Layer 2 of a small transformer language model trained on English Wikipedia (12 layers, counted from 0, width 96).
Take only the direct path to the model's output, skipping the later layers: a vector added to the residual stream pushes a token's score in proportion to its dot product with that token's output vector.

Output vectors of the tokens that the questions are about. A number n stands for (n - 500) times 0.0037.
"i": 437,475,244,497,566,580,335,413,431,421,456,274,368,472,521,377,361,478,126,615,566,621,611,609,514,793,557,430,451,575,475,393,552,389,575,462,470,500,409,551,649,325,584,524,541,557,522,641,374,513,490,448,614,435,618,548,533,475,454,503,345,531,473,544,587,450,349,681,382,520,510,407,495,556,587,553,731,353,538,424,566,426,703,397,415,451,380,489,324,575,510,609,355,489,500,367
"service": 314,388,464,466,434,728,545,872,332,389,809,546,434,492,438,318,702,570,532,619,489,324,547,400,362,273,440,534,484,436,365,368,544,697,553,631,479,586,664,435,672,570,519,532,607,593,710,509,467,518,407,707,468,422,330,348,618,246,464,302,599,484,674,514,483,500,807,367,405,551,603,683,530,792,507,472,413,646,245,625,418,526,491,480,563,609,787,490,492,504,345,425,364,411,451,352
"erous ": 357,229,456,269,705,767,640,369,567,352,705,682,893,595,611,389,759,541,607,609,527,430,547,642,516,519,473,500,438,469,555,633,430,178,688,677,414,423,372,514,442,482,627,521,484,383,594,344,805,574,730,912,252,638,478,410,552,583,697,665,340,332,482,337,410,954,415,489,325,682,828,785,563,709,614,308,523,531,435,510,509,472,752,554,500,571,744,512,640,733,439,740,554,564,331,778
"ospital": 507,206,348,474,689,473,322,815,281,659,540,576,640,566,339,274,712,397,456,533,662,260,480,381,316,418,487,461,689,363,694,414,576,617,426,649,334,589,607,605,775,475,482,581,835,366,774,516,664,575,601,671,541,612,591,345,533,448,559,609,556,137,541,323,232,638,576,414,319,622,631,514,455,653,573,416,487,608,406,259,345,508,465,247,440,637,491,428,782,379,531,545,391,221,528,483
"202": 646,436,693,434,445,530,674,489,596,666,446,620,365,546,706,704,652,305,273,332,381,736,403,532,463,489,392,432,419,580,528,518,665,489,656,590,609,639,511,507,350,620,652,348,637,500,397,603,500,474,417,360,568,507,389,362,543,390,355,259,535,473,608,381,447,483,469,620,530,747,467,668,586,536,475,634,589,572,669,605,349,414,239,538,552,524,519,276,504,695,573,552,583,444,350,441
"Women ": 617,339,542,383,566,503,503,545,542,582,434,562,485,554,275,341,683,342,694,506,634,517,507,458,443,361,397,340,541,436,766,385,808,553,670,698,525,562,435,527,401,452,460,463,597,422,574,408,625,501,655,454,567,473,377,575,602,351,663,381,385,372,409,577,629,721,619,488,402,569,652,583,609,713,406,408,520,302,425,324,550,480,535,455,577,456,604,500,701,586,561,603,513,650,442,774
"longer ": 636,450,479,519,504,302,577,625,487,577,795,522,654,543,333,485,269,687,372,521,427,500,768,370,282,619,425,291,351,377,481,362,712,500,384,873,353,799,586,395,343,443,455,440,639,695,399,304,470,500,605,821,188,719,570,271,653,224,979,830,559,331,641,605,59,813,803,224,445,490,660,510,516,668,452,555,520,723,607,321,463,509,563,48,462,623,596,452,474,755,394,351,586,565,559,735
"rugby ": 366,366,452,359,649,616,672,909,459,493,538,598,420,660,487,496,589,504,538,376,520,463,810,294,578,388,370,508,593,518,613,313,562,778,592,755,336,688,437,525,571,460,317,550,639,350,711,263,648,527,683,410,354,563,481,500,753,410,410,464,704,452,625,322,463,708,683,448,485,568,786,642,667,670,337,368,418,431,411,338,450,408,471,577,656,406,526,378,517,492,508,406,298,764,357,361
"illing ": 633,392,513,422,414,408,407,767,514,377,360,452,646,578,405,326,566,724,526,517,492,472,581,514,363,475,529,404,492,442,583,307,440,385,623,495,337,613,480,412,576,439,339,430,723,511,704,591,548,596,617,670,230,737,654,273,723,678,728,627,375,249,640,710,405,852,593,426,383,430,649,458,497,785,553,412,279,630,332,612,388,551,583,489,648,564,444,580,475,660,541,533,596,338,216,608
"Architec": 523,399,479,462,426,810,542,667,388,295,459,631,776,715,445,419,693,370,489,552,683,189,640,465,460,654,302,371,536,251,663,427,662,407,662,551,644,379,528,512,374,313,488,529,577,587,639,672,636,542,704,590,463,516,581,517,616,307,609,496,349,446,647,539,456,580,425,450,539,621,532,350,503,661,456,521,669,753,345,219,416,614,648,375,423,655,750,459,581,564,690,572,294,513,422,564
"For ": 521,419,624,518,524,541,494,509,454,582,403,484,586,454,307,290,612,442,564,363,805,602,520,500,521,723,418,388,354,415,654,494,535,344,731,492,466,350,534,542,514,349,457,461,651,528,564,572,415,505,463,570,371,648,372,642,607,467,500,570,315,323,543,380,411,343,503,402,625,534,497,585,620,659,418,376,563,415,500,517,294,474,552,473,575,471,536,579,645,500,328,541,561,557,536,509
"decor": 493,435,467,477,580,621,628,654,663,380,747,496,650,701,353,356,584,622,585,620,652,353,913,618,308,698,392,407,663,322,348,401,616,745,451,342,475,523,354,450,585,541,582,647,500,576,630,394,698,508,711,629,175,476,504,413,691,350,737,467,450,475,690,418,465,762,478,366,454,620,604,713,555,568,537,408,588,652,234,387,572,527,630,445,646,493,409,675,520,599,582,424,526,610,415,519
"ón": 596,284,500,621,605,535,650,697,382,582,672,320,448,655,549,523,449,441,327,500,817,688,547,342,377,367,516,398,500,487,662,504,448,657,432,540,329,416,512,353,532,478,432,556,658,426,507,712,494,567,534,674,513,550,528,395,546,541,820,627,488,307,404,469,230,672,398,517,445,687,512,688,635,684,335,417,444,834,322,513,652,655,356,483,445,443,613,595,586,500,271,687,319,572,541,635

Output weights of attention head 0. The head adds the sum of these rows, row i times number i of z. A number n stands for (n - 500) times 0.0035.
o0: 566,558,598,552,548,355,485,702,772,486,545,603,468,511,493,684,390,467,607,366,380,756,494,509,756,225,631,688,620,363,463,562,530,343,446,519,524,391,572,447,775,494,699,611,484,515,723,612,384,483,410,701,712,256,817,388,754,496,322,479,720,546,356,552,473,709,336,617,444,384,559,484,384,411,388,550,543,400,451,460,415,435,388,422,372,625,192,539,587,466,646,429,704,426,456,509
o1: 585,354,386,529,584,559,591,485,583,487,370,409,447,625,598,547,617,606,466,450,671,549,456,451,472,632,517,579,539,434,529,298,514,669,709,384,662,328,543,582,577,643,597,273,563,345,630,244,380,432,291,591,465,479,379,252,493,415,459,630,437,362,346,493,305,340,462,531,466,367,389,368,707,492,690,541,486,271,585,489,579,537,526,663,465,284,492,505,565,412,506,332,654,336,472,622
o2: 630,716,718,857,433,646,333,346,550,450,469,239,259,439,423,625,425,21,200,441,614,288,346,401,393,622,546,503,478,573,519,402,494,611,634,647,455,620,522,376,310,422,628,347,589,784,573,698,395,628,552,397,691,465,311,439,629,530,491,378,459,555,656,484,554,418,507,489,566,529,466,476,511,374,648,478,506,660,370,641,528,538,246,539,545,694,461,334,488,730,450,480,708,383,577,399
o3: 458,190,533,343,616,422,431,417,511,292,587,606,824,505,322,542,612,544,498,379,508,347,485,490,156,571,607,508,465,557,493,433,522,459,627,585,501,554,437,621,765,535,453,356,685,485,464,266,472,255,411,664,607,671,339,319,542,505,513,528,739,628,715,658,697,673,558,733,493,654,416,370,341,560,501,560,739,430,361,248,428,493,466,288,501,698,592,708,886,493,532,105,473,628,374,536
o4: 658,392,520,422,883,440,593,361,494,398,533,215,547,384,452,538,501,297,589,460,552,745,458,606,394,474,548,497,570,479,313,563,551,357,443,448,523,494,530,552,466,606,615,657,469,475,421,353,395,564,387,549,704,515,551,489,599,495,449,259,541,485,458,529,788,552,516,490,608,498,740,612,354,578,497,582,610,474,789,536,731,552,516,492,637,496,460,708,849,409,448,314,448,495,683,290
o5: 389,557,401,443,595,609,630,452,440,374,452,455,628,357,224,592,452,447,647,342,489,630,595,408,702,542,600,454,626,460,369,349,340,318,633,327,493,286,573,388,405,453,609,385,587,567,642,493,558,627,506,340,475,401,508,480,435,497,517,582,386,266,314,518,394,576,703,405,435,545,626,376,642,576,487,533,495,425,616,602,537,560,824,639,454,282,431,471,407,453,663,663,151,495,569,720
o6: 632,544,610,416,323,496,431,387,501,678,542,687,666,416,465,474,596,516,463,368,251,348,517,251,461,363,615,447,638,714,319,605,456,463,527,453,624,575,519,620,509,433,690,291,571,424,647,565,423,514,629,461,482,689,557,370,597,702,403,309,622,430,763,416,601,523,682,593,458,601,423,315,557,480,577,552,468,482,338,741,387,310,444,210,562,601,371,418,366,777,537,652,576,567,420,532
o7: 624,366,583,554,281,518,694,511,565,503,612,484,500,472,484,504,353,565,582,658,573,468,490,611,464,605,607,291,348,510,482,363,369,407,464,366,411,437,414,279,509,624,466,599,425,424,365,718,717,582,402,591,304,458,559,578,334,607,911,509,671,633,508,294,475,488,421,451,373,469,592,233,471,472,597,365,357,562,463,561,254,595,316,353,427,473,432,374,678,473,393,604,226,466,285,414
o8: 475,519,633,553,550,498,503,582,728,522,630,393,549,520,444,558,571,553,509,573,415,305,412,352,480,538,625,539,463,437,624,503,627,477,456,549,369,487,273,588,520,750,490,579,379,416,307,368,593,448,587,448,445,696,531,469,339,546,512,651,596,496,530,587,681,651,544,382,602,564,550,297,323,260,658,436,439,594,553,277,473,521,561,654,400,707,646,372,277,511,511,367,246,580,475,592
o9: 514,465,484,382,270,526,608,462,616,509,310,695,439,517,384,434,424,530,644,499,433,482,491,479,747,662,535,529,545,476,321,610,416,480,561,142,504,406,505,410,482,693,619,494,520,348,508,680,564,592,614,673,230,455,465,510,346,601,501,522,405,634,796,513,587,592,241,458,718,518,624,566,457,327,463,339,367,399,512,591,532,450,419,328,639,319,599,482,408,516,595,409,638,445,268,387
o10: 530,783,651,508,401,395,584,538,472,657,567,579,322,726,783,509,358,557,643,475,390,560,462,424,552,382,476,470,716,357,588,407,697,441,487,535,472,825,287,508,430,626,456,470,662,452,450,423,552,464,688,189,555,448,280,552,407,438,407,472,548,470,505,523,476,539,609,518,425,557,595,429,297,468,515,643,349,673,561,555,484,603,395,339,609,542,648,306,644,650,490,799,387,505,207,259
o11: 664,369,595,594,528,386,476,418,496,529,468,315,725,320,448,584,758,637,626,479,246,511,436,545,581,461,412,608,561,392,641,775,672,356,343,285,229,347,513,605,285,501,605,510,362,377,373,416,586,643,404,585,531,469,687,363,468,712,492,439,478,385,472,554,547,466,601,394,314,453,436,388,495,341,679,503,477,511,463,533,243,614,411,608,469,518,461,469,449,572,280,642,516,604,332,467
o12: 610,402,385,483,478,506,497,608,669,605,454,324,458,590,442,414,579,482,532,468,530,592,631,347,371,375,303,413,554,421,456,479,823,673,460,436,567,594,474,390,296,593,379,549,445,588,528,531,586,615,367,444,623,670,606,523,400,653,590,572,520,626,597,376,505,347,512,495,509,548,467,333,685,516,239,607,477,581,479,595,646,322,603,540,526,587,484,446,454,672,460,361,455,780,539,549
o13: 417,520,231,561,390,510,510,390,448,907,581,583,559,524,518,407,516,529,548,468,454,598,670,563,505,414,365,431,444,464,374,686,387,581,605,525,502,469,642,319,448,380,595,441,430,346,600,867,499,656,514,660,422,562,476,551,332,502,451,536,705,288,305,786,546,642,556,608,178,424,255,539,325,406,661,527,567,613,449,511,319,655,427,824,382,569,325,582,363,528,446,529,572,191,454,513
o14: 576,682,548,274,454,540,391,597,538,465,328,283,345,377,650,271,524,508,780,398,524,437,755,625,659,608,575,514,649,444,324,368,399,470,428,408,457,625,359,468,624,567,622,530,549,535,517,370,312,550,560,426,550,383,391,392,527,337,540,673,607,548,425,571,591,472,477,643,509,249,469,513,554,564,610,554,511,779,391,407,387,425,369,468,611,351,346,665,517,618,558,477,629,536,268,608
o15: 623,584,634,321,387,573,494,355,564,295,316,508,549,534,442,487,314,720,456,575,597,508,491,830,642,358,541,430,505,517,448,426,468,646,557,457,405,412,577,384,495,224,575,600,546,397,526,564,560,473,559,472,355,593,393,568,551,365,511,458,447,606,664,718,615,725,720,680,584,370,488,606,125,385,487,323,445,431,558,494,507,542,583,531,577,527,583,404,569,547,385,605,332,616,352,467
o16: 545,456,408,539,353,569,376,467,402,626,540,451,457,526,761,505,572,380,430,504,523,358,512,693,581,318,427,490,541,569,459,671,341,508,346,304,587,277,206,289,429,417,554,356,457,572,439,530,504,560,410,761,335,560,419,360,455,598,340,386,483,545,552,453,434,552,571,594,566,614,609,423,714,537,586,502,623,454,800,676,371,453,481,503,374,417,259,641,502,587,371,290,616,542,393,613
o17: 679,430,320,498,594,387,474,444,565,471,417,468,329,584,536,488,444,512,501,410,326,493,595,410,580,326,356,751,425,495,466,587,499,493,715,472,592,566,524,464,299,589,497,416,405,700,473,466,410,382,729,404,662,355,473,597,598,513,502,551,475,715,487,672,547,549,488,530,497,463,554,444,386,380,202,499,362,517,374,655,626,409,477,604,528,499,625,582,370,364,460,493,586,703,606,505
o18: 280,480,523,538,572,619,642,584,477,620,685,549,845,645,475,387,562,453,498,414,344,647,376,360,498,588,656,255,177,383,438,491,147,323,386,455,640,681,178,623,494,625,402,560,277,418,250,367,630,454,535,593,683,499,524,534,464,543,551,577,421,546,311,413,616,713,632,484,297,781,309,448,695,603,422,486,394,619,457,504,432,703,465,532,676,585,556,525,395,368,456,264,584,421,716,500
o19: 675,434,629,415,555,830,387,667,532,433,486,215,206,537,266,955,410,437,247,523,569,499,518,418,573,461,526,413,368,412,601,546,403,595,559,641,474,719,569,463,554,520,535,643,726,574,418,635,535,319,433,519,439,545,451,364,404,468,409,588,356,484,421,589,821,603,446,718,558,434,436,682,642,533,568,550,290,462,353,738,544,701,518,503,549,363,571,440,279,457,436,564,685,526,338,578
o20: 434,569,484,673,497,495,615,444,431,296,450,477,638,417,561,373,346,562,612,297,664,480,431,611,488,476,390,550,580,323,523,468,453,367,660,467,408,399,540,574,680,436,303,568,347,275,629,567,446,625,528,447,599,365,477,419,461,608,603,614,326,468,597,463,468,453,468,386,616,629,335,408,655,378,644,561,566,571,516,414,430,450,400,243,409,585,530,565,626,502,513,772,505,709,351,527
o21: 480,610,461,522,461,600,182,485,610,542,435,490,400,495,709,544,600,655,602,557,502,660,402,398,427,395,557,697,681,517,555,466,367,454,644,371,492,450,352,573,577,511,281,408,566,399,414,402,582,209,756,310,586,453,532,582,556,556,634,738,359,706,434,347,416,456,430,553,473,564,602,304,728,496,554,451,551,404,493,555,546,461,552,696,535,573,619,368,625,548,541,630,491,665,309,587
o22: 522,327,281,577,332,509,506,456,405,700,426,502,566,451,373,481,468,538,810,678,405,749,484,624,304,556,511,324,484,394,559,408,726,542,488,350,500,771,409,607,341,630,437,374,651,602,346,477,507,451,617,340,314,402,372,589,453,295,356,523,460,458,594,278,456,399,560,510,564,357,561,521,419,642,525,373,600,380,763,445,518,500,547,554,601,273,528,620,307,625,341,760,279,355,460,504
o23: 347,535,701,515,659,712,622,695,436,531,486,590,603,444,620,468,599,291,598,479,470,205,575,493,613,483,286,609,541,435,465,500,356,510,361,357,706,377,535,671,524,614,716,356,358,584,528,706,488,488,424,811,600,342,453,405,382,319,372,299,391,538,550,423,506,435,683,563,535,375,533,475,431,407,546,611,466,597,311,617,591,665,383,574,598,525,550,428,455,453,488,441,297,405,415,431
o24: 623,371,336,347,632,444,476,525,519,438,702,458,468,738,655,444,552,560,654,329,371,297,373,572,512,371,234,644,575,535,576,657,515,590,622,350,511,656,412,410,593,371,442,527,405,566,509,515,711,543,479,494,458,588,426,462,545,458,495,529,610,418,597,538,578,364,448,561,564,502,586,488,595,393,581,619,527,431,446,434,485,551,226,489,535,652,466,395,559,492,640,496,410,644,522,563
o25: 504,590,624,476,448,466,282,398,410,450,487,534,392,646,481,583,477,318,514,499,271,640,552,360,524,370,508,745,467,349,550,656,602,689,396,694,534,369,350,541,585,560,635,516,460,365,396,713,611,630,393,295,359,507,512,431,495,586,301,500,532,656,406,614,607,541,520,305,483,685,619,269,602,591,302,619,412,503,521,338,570,790,442,757,676,613,285,328,481,530,742,528,358,238,679,583
o26: 660,624,627,633,468,561,538,576,570,408,494,566,427,404,447,627,658,444,522,464,460,573,391,684,639,517,455,280,458,543,466,526,537,687,435,583,496,718,588,568,463,563,707,697,427,478,585,258,521,458,258,463,542,588,347,524,703,490,560,614,485,346,433,268,574,500,446,293,436,451,430,585,460,505,578,791,629,534,568,463,198,627,503,351,288,787,456,235,340,506,390,589,589,511,518,474
o27: 599,657,500,582,534,398,667,722,542,545,510,349,402,399,537,601,467,542,323,541,375,857,307,397,575,425,584,558,405,411,300,408,487,591,372,581,597,488,512,779,538,518,690,419,490,622,582,657,386,504,509,629,513,327,393,503,489,499,454,546,394,334,317,436,501,677,371,420,659,485,570,472,721,363,528,376,547,358,480,445,372,541,560,643,544,596,561,452,605,713,538,347,550,573,363,386
o28: 427,504,486,716,710,352,494,424,390,518,391,497,635,615,575,486,464,643,291,343,505,645,523,496,477,640,634,389,576,399,423,477,329,399,331,436,593,638,386,678,512,384,562,561,649,564,643,303,537,475,593,554,258,628,549,487,703,824,617,424,699,523,459,476,589,591,475,624,379,519,546,661,569,409,466,565,456,509,387,454,566,464,395,533,579,623,389,483,460,549,312,295,573,522,648,490
o29: 484,550,427,723,317,491,470,573,631,451,570,451,424,582,452,432,505,365,762,549,312,580,525,391,637,484,256,473,348,730,422,299,390,672,553,580,565,663,422,484,477,698,592,399,338,623,639,371,229,362,543,562,354,528,584,265,434,501,645,490,625,541,283,447,409,389,289,527,488,432,934,650,802,469,706,405,397,503,668,635,700,457,452,429,789,453,522,448,526,763,563,675,682,424,413,817
o30: 786,560,546,542,579,560,457,778,715,426,632,488,319,240,506,587,570,630,536,544,357,457,621,465,332,585,416,526,484,381,413,548,393,482,575,518,527,537,686,600,428,451,436,553,606,650,684,492,398,645,515,455,212,719,568,490,704,385,488,531,368,583,561,340,673,262,406,657,606,382,419,506,670,242,422,694,821,734,473,535,536,581,569,512,404,458,602,767,742,652,712,586,513,706,427,530
o31: 580,785,527,509,800,456,424,393,302,359,725,639,751,392,643,661,497,259,693,456,445,259,571,550,605,519,395,497,709,582,526,677,394,228,372,491,635,595,509,561,495,315,694,404,528,430,590,473,616,230,746,312,519,560,660,671,538,741,453,516,506,682,423,340,296,444,557,539,280,458,577,341,380,561,438,531,305,660,645,544,505,687,522,557,567,571,350,420,546,551,560,580,468,410,690,505

Each question shows a token from some text and the vector z that the head gathered there. A number n stands for (n - 500) times 0.025.

"scre": 480,424,506,541,572,525,480,590,476,417,454,453,468,577,575,386,515,414,537,462,448,549,538,517,441,438,520,547,496,493,460,470
Pushed down most: "rugby "

"the ": 523,357,492,392,570,480,604,657,215,501,504,424,481,495,532,516,479,529,653,528,478,462,409,688,527,294,445,435,521,486,551,520
Pushed down most: "Women "

", ": 573,435,471,502,436,527,496,610,450,569,531,479,559,642,624,424,492,477,507,473,551,503,443,485,537,421,517,546,480,496,527,434
Pushed up most: "illing "

"including ": 483,477,633,542,528,447,445,483,402,585,518,606,478,513,632,502,374,510,487,472,602,519,543,529,624,284,488,575,502,543,513,477
Pushed down most: "rugby "

"Hop": 486,477,516,533,636,531,468,570,371,473,492,504,562,492,519,516,466,498,456,438,573,464,567,550,431,545,505,569,515,531,414,522
Pushed down most: "illing "

"time ": 545,746,331,607,313,628,506,257,532,438,546,139,671,467,627,453,536,583,538,764,464,610,530,687,613,441,558,513,272,343,507,500
Pushed up most: "rugby "

"and ": 532,494,624,544,494,418,415,507,421,638,513,629,483,428,596,515,431,551,471,432,572,518,529,501,622,319,535,593,442,662,538,494
Which two tokens does it push up most, strongest first? "decor", "202"

"has ": 518,481,601,607,600,444,536,487,337,403,462,460,503,426,488,485,362,544,565,503,528,630,361,365,543,436,641,582,653,450,596,597
Pushed down most: "service"

"kins ": 464,447,533,627,664,562,425,468,403,450,469,529,620,475,536,496,446,444,393,474,581,466,624,590,519,564,529,571,540,516,383,583
Pushed down most: "illing "

". ": 567,537,475,495,483,425,485,448,349,522,480,455,461,447,554,452,511,578,544,432,412,571,478,282,556,527,509,545,597,593,408,423
Pushed up most: "rugby "

"0 ": 690,452,613,448,549,468,538,622,434,480,509,494,490,565,581,430,470,487,496,631,336,531,400,517,588,494,569,582,373,546,594,546
Which three tokens does it push up most, strongest first? "202", "service", "ón"

"ers ": 475,424,517,561,651,535,360,386,451,338,595,414,652,387,621,646,463,437,446,529,437,573,610,530,476,515,547,629,371,430,511,593
Which three tokens does it push up most, strongest first? "Women ", "rugby ", "i"

"research ": 377,446,573,462,536,499,450,575,458,433,445,481,491,556,515,471,451,520,495,457,400,629,503,528,580,442,488,520,462,456,516,505
Pushed down most: "illing "

"older ": 470,321,665,558,519,469,591,569,364,367,534,549,500,458,528,412,453,512,503,543,396,631,458,524,459,537,493,506,395,461,510,531
Pushed up most: "202"

"to ": 435,425,639,615,672,522,384,423,364,319,612,447,624,375,631,598,498,508,437,545,377,594,494,506,486,525,579,593,355,494,518,602
Pushed up most: "Women "

"itz": 517,380,439,550,501,586,468,416,568,439,392,425,638,403,534,587,535,470,454,578,631,446,666,611,416,471,630,610,488,451,446,599
Pushed up most: "Architec"

"it ": 419,287,549,651,424,423,445,483,478,424,432,621,469,487,460,476,440,670,704,476,372,458,496,518,604,410,494,618,492,573,518,428
Pushed down most: "i"

"served ": 475,348,553,486,548,378,609,475,348,462,536,468,514,441,575,456,348,654,614,555,542,625,462,330,575,433,639,530,481,483,676,522
Which two tokens does it push up most, strongest first? "202", "longer "

".": 468,460,326,555,447,555,546,121,442,472,416,234,648,385,560,505,492,503,334,619,523,537,646,542,365,485,702,577,501,586,419,659
Which three tokens does it push up most, strongest first? "rugby ", "Women ", "i"

"c": 538,470,490,503,556,525,450,597,453,485,539,420,565,545,514,476,473,442,506,483,435,526,541,561,423,484,436,531,455,449,505,485
Pushed up most: "ón"

"full": 485,444,550,514,499,513,478,519,491,512,435,528,462,512,538,518,494,490,480,441,514,575,522,542,511,398,549,556,460,530,486,536
Pushed up most: "erous "

"em": 548,499,486,453,512,505,551,523,459,500,518,427,575,526,521,408,484,485,491,527,455,484,535,524,493,477,511,484,450,544,456,500
Which two tokens does it push up most, strongest first? "202", "service"

"inter": 510,389,525,536,554,478,568,567,492,364,455,440,463,536,578,406,380,372,436,519,443,583,512,546,418,448,453,496,441,423,479,432
Which three tokens does it push up most, strongest first? "ospital", "service", "i"

"bi": 538,483,503,467,543,527,454,581,401,475,555,444,557,545,497,481,457,476,507,486,437,498,506,560,409,465,450,531,458,483,482,486
Which three tokens does it push up most, strongest first? "ón", "service", "i"

"his ": 589,279,658,593,501,377,652,586,357,197,579,610,544,603,562,590,379,439,362,540,512,600,368,424,503,477,611,517,449,484,591,472
Pushed down most: "erous "

"conducted ": 550,466,436,436,472,552,512,393,380,505,453,465,303,520,609,394,549,538,545,426,438,584,470,454,518,406,520,586,562,597,379,403
Which two tokens does it push up most, strongest first? "erous ", "i"

"at ": 582,354,520,641,558,481,560,619,419,411,445,530,375,561,572,419,480,421,536,548,364,520,514,639,585,478,543,480,528,432,504,546
Which three tokens does it push up most, strongest first? "ospital", "service", "erous "

"imp": 502,458,591,571,429,588,480,497,470,321,413,379,467,429,600,527,479,544,598,487,445,541,562,494,426,436,536,532,437,516,451,450
Pushed up most: "longer "

"when ": 429,341,543,666,477,542,505,647,459,391,481,541,436,634,493,450,616,487,569,497,392,590,537,474,595,449,495,564,495,607,465,459
Which two tokens does it push up most, strongest first? "erous ", "longer "

"2": 511,427,492,512,488,495,546,577,498,511,522,503,545,609,575,411,528,445,526,449,466,545,497,499,504,426,455,560,499,493,494,522
Pushed up most: "illing "

"he ": 492,439,585,498,527,435,497,442,420,601,541,575,423,491,574,494,391,549,525,459,634,560,526,429,608,344,560,584,454,509,548,481
Which two tokens does it push up most, strongest first? "For ", "202"

"lives ": 466,401,531,497,585,409,517,505,378,475,557,481,535,389,560,403,327,656,616,498,530,604,452,336,559,496,605,604,548,508,641,500
Pushed down most: "erous "

"V": 455,387,496,538,502,501,481,527,478,439,457,517,562,549,573,477,429,453,474,491,558,555,593,574,508,460,501,539,504,433,510,533
Which two tokens does it push up most, strongest first? "Architec", "ospital"

"ic": 564,473,443,481,511,512,490,499,510,492,513,359,629,525,546,437,530,465,476,548,488,491,588,554,429,444,543,442,485,540,431,504
Pushed down most: "erous "

"Department ": 491,485,514,437,559,477,521,631,312,502,526,472,489,530,537,468,476,521,522,450,451,484,474,592,484,452,455,481,475,496,522,506
Pushed down most: "longer "

"as ": 507,384,631,591,633,421,636,547,281,434,440,343,458,260,566,459,409,596,633,749,442,520,515,611,541,173,462,507,660,504,712,500
Which two tokens does it push up most, strongest first? "service", "decor"

"ur": 500,343,467,626,587,521,526,643,525,397,453,428,534,477,619,512,454,482,411,556,567,523,560,637,452,472,477,536,497,419,612,535
Which three tokens does it push up most, strongest first? "Architec", "decor", "service"

"7": 636,378,529,375,516,474,757,543,586,492,531,462,474,541,549,395,514,415,554,692,375,458,381,603,569,532,546,698,341,528,524,616
Which two tokens does it push up most, strongest first? "202", "service"

"pat": 515,470,505,556,471,519,476,484,507,485,441,477,549,472,570,510,485,483,453,505,558,527,560,570,510,433,571,555,451,483,486,546
Pushed up most: "Architec"

"three ": 579,469,535,600,521,465,444,576,478,561,467,554,622,387,435,467,376,581,538,436,314,725,385,450,559,507,578,649,492,641,620,437
Pushed up most: "rugby "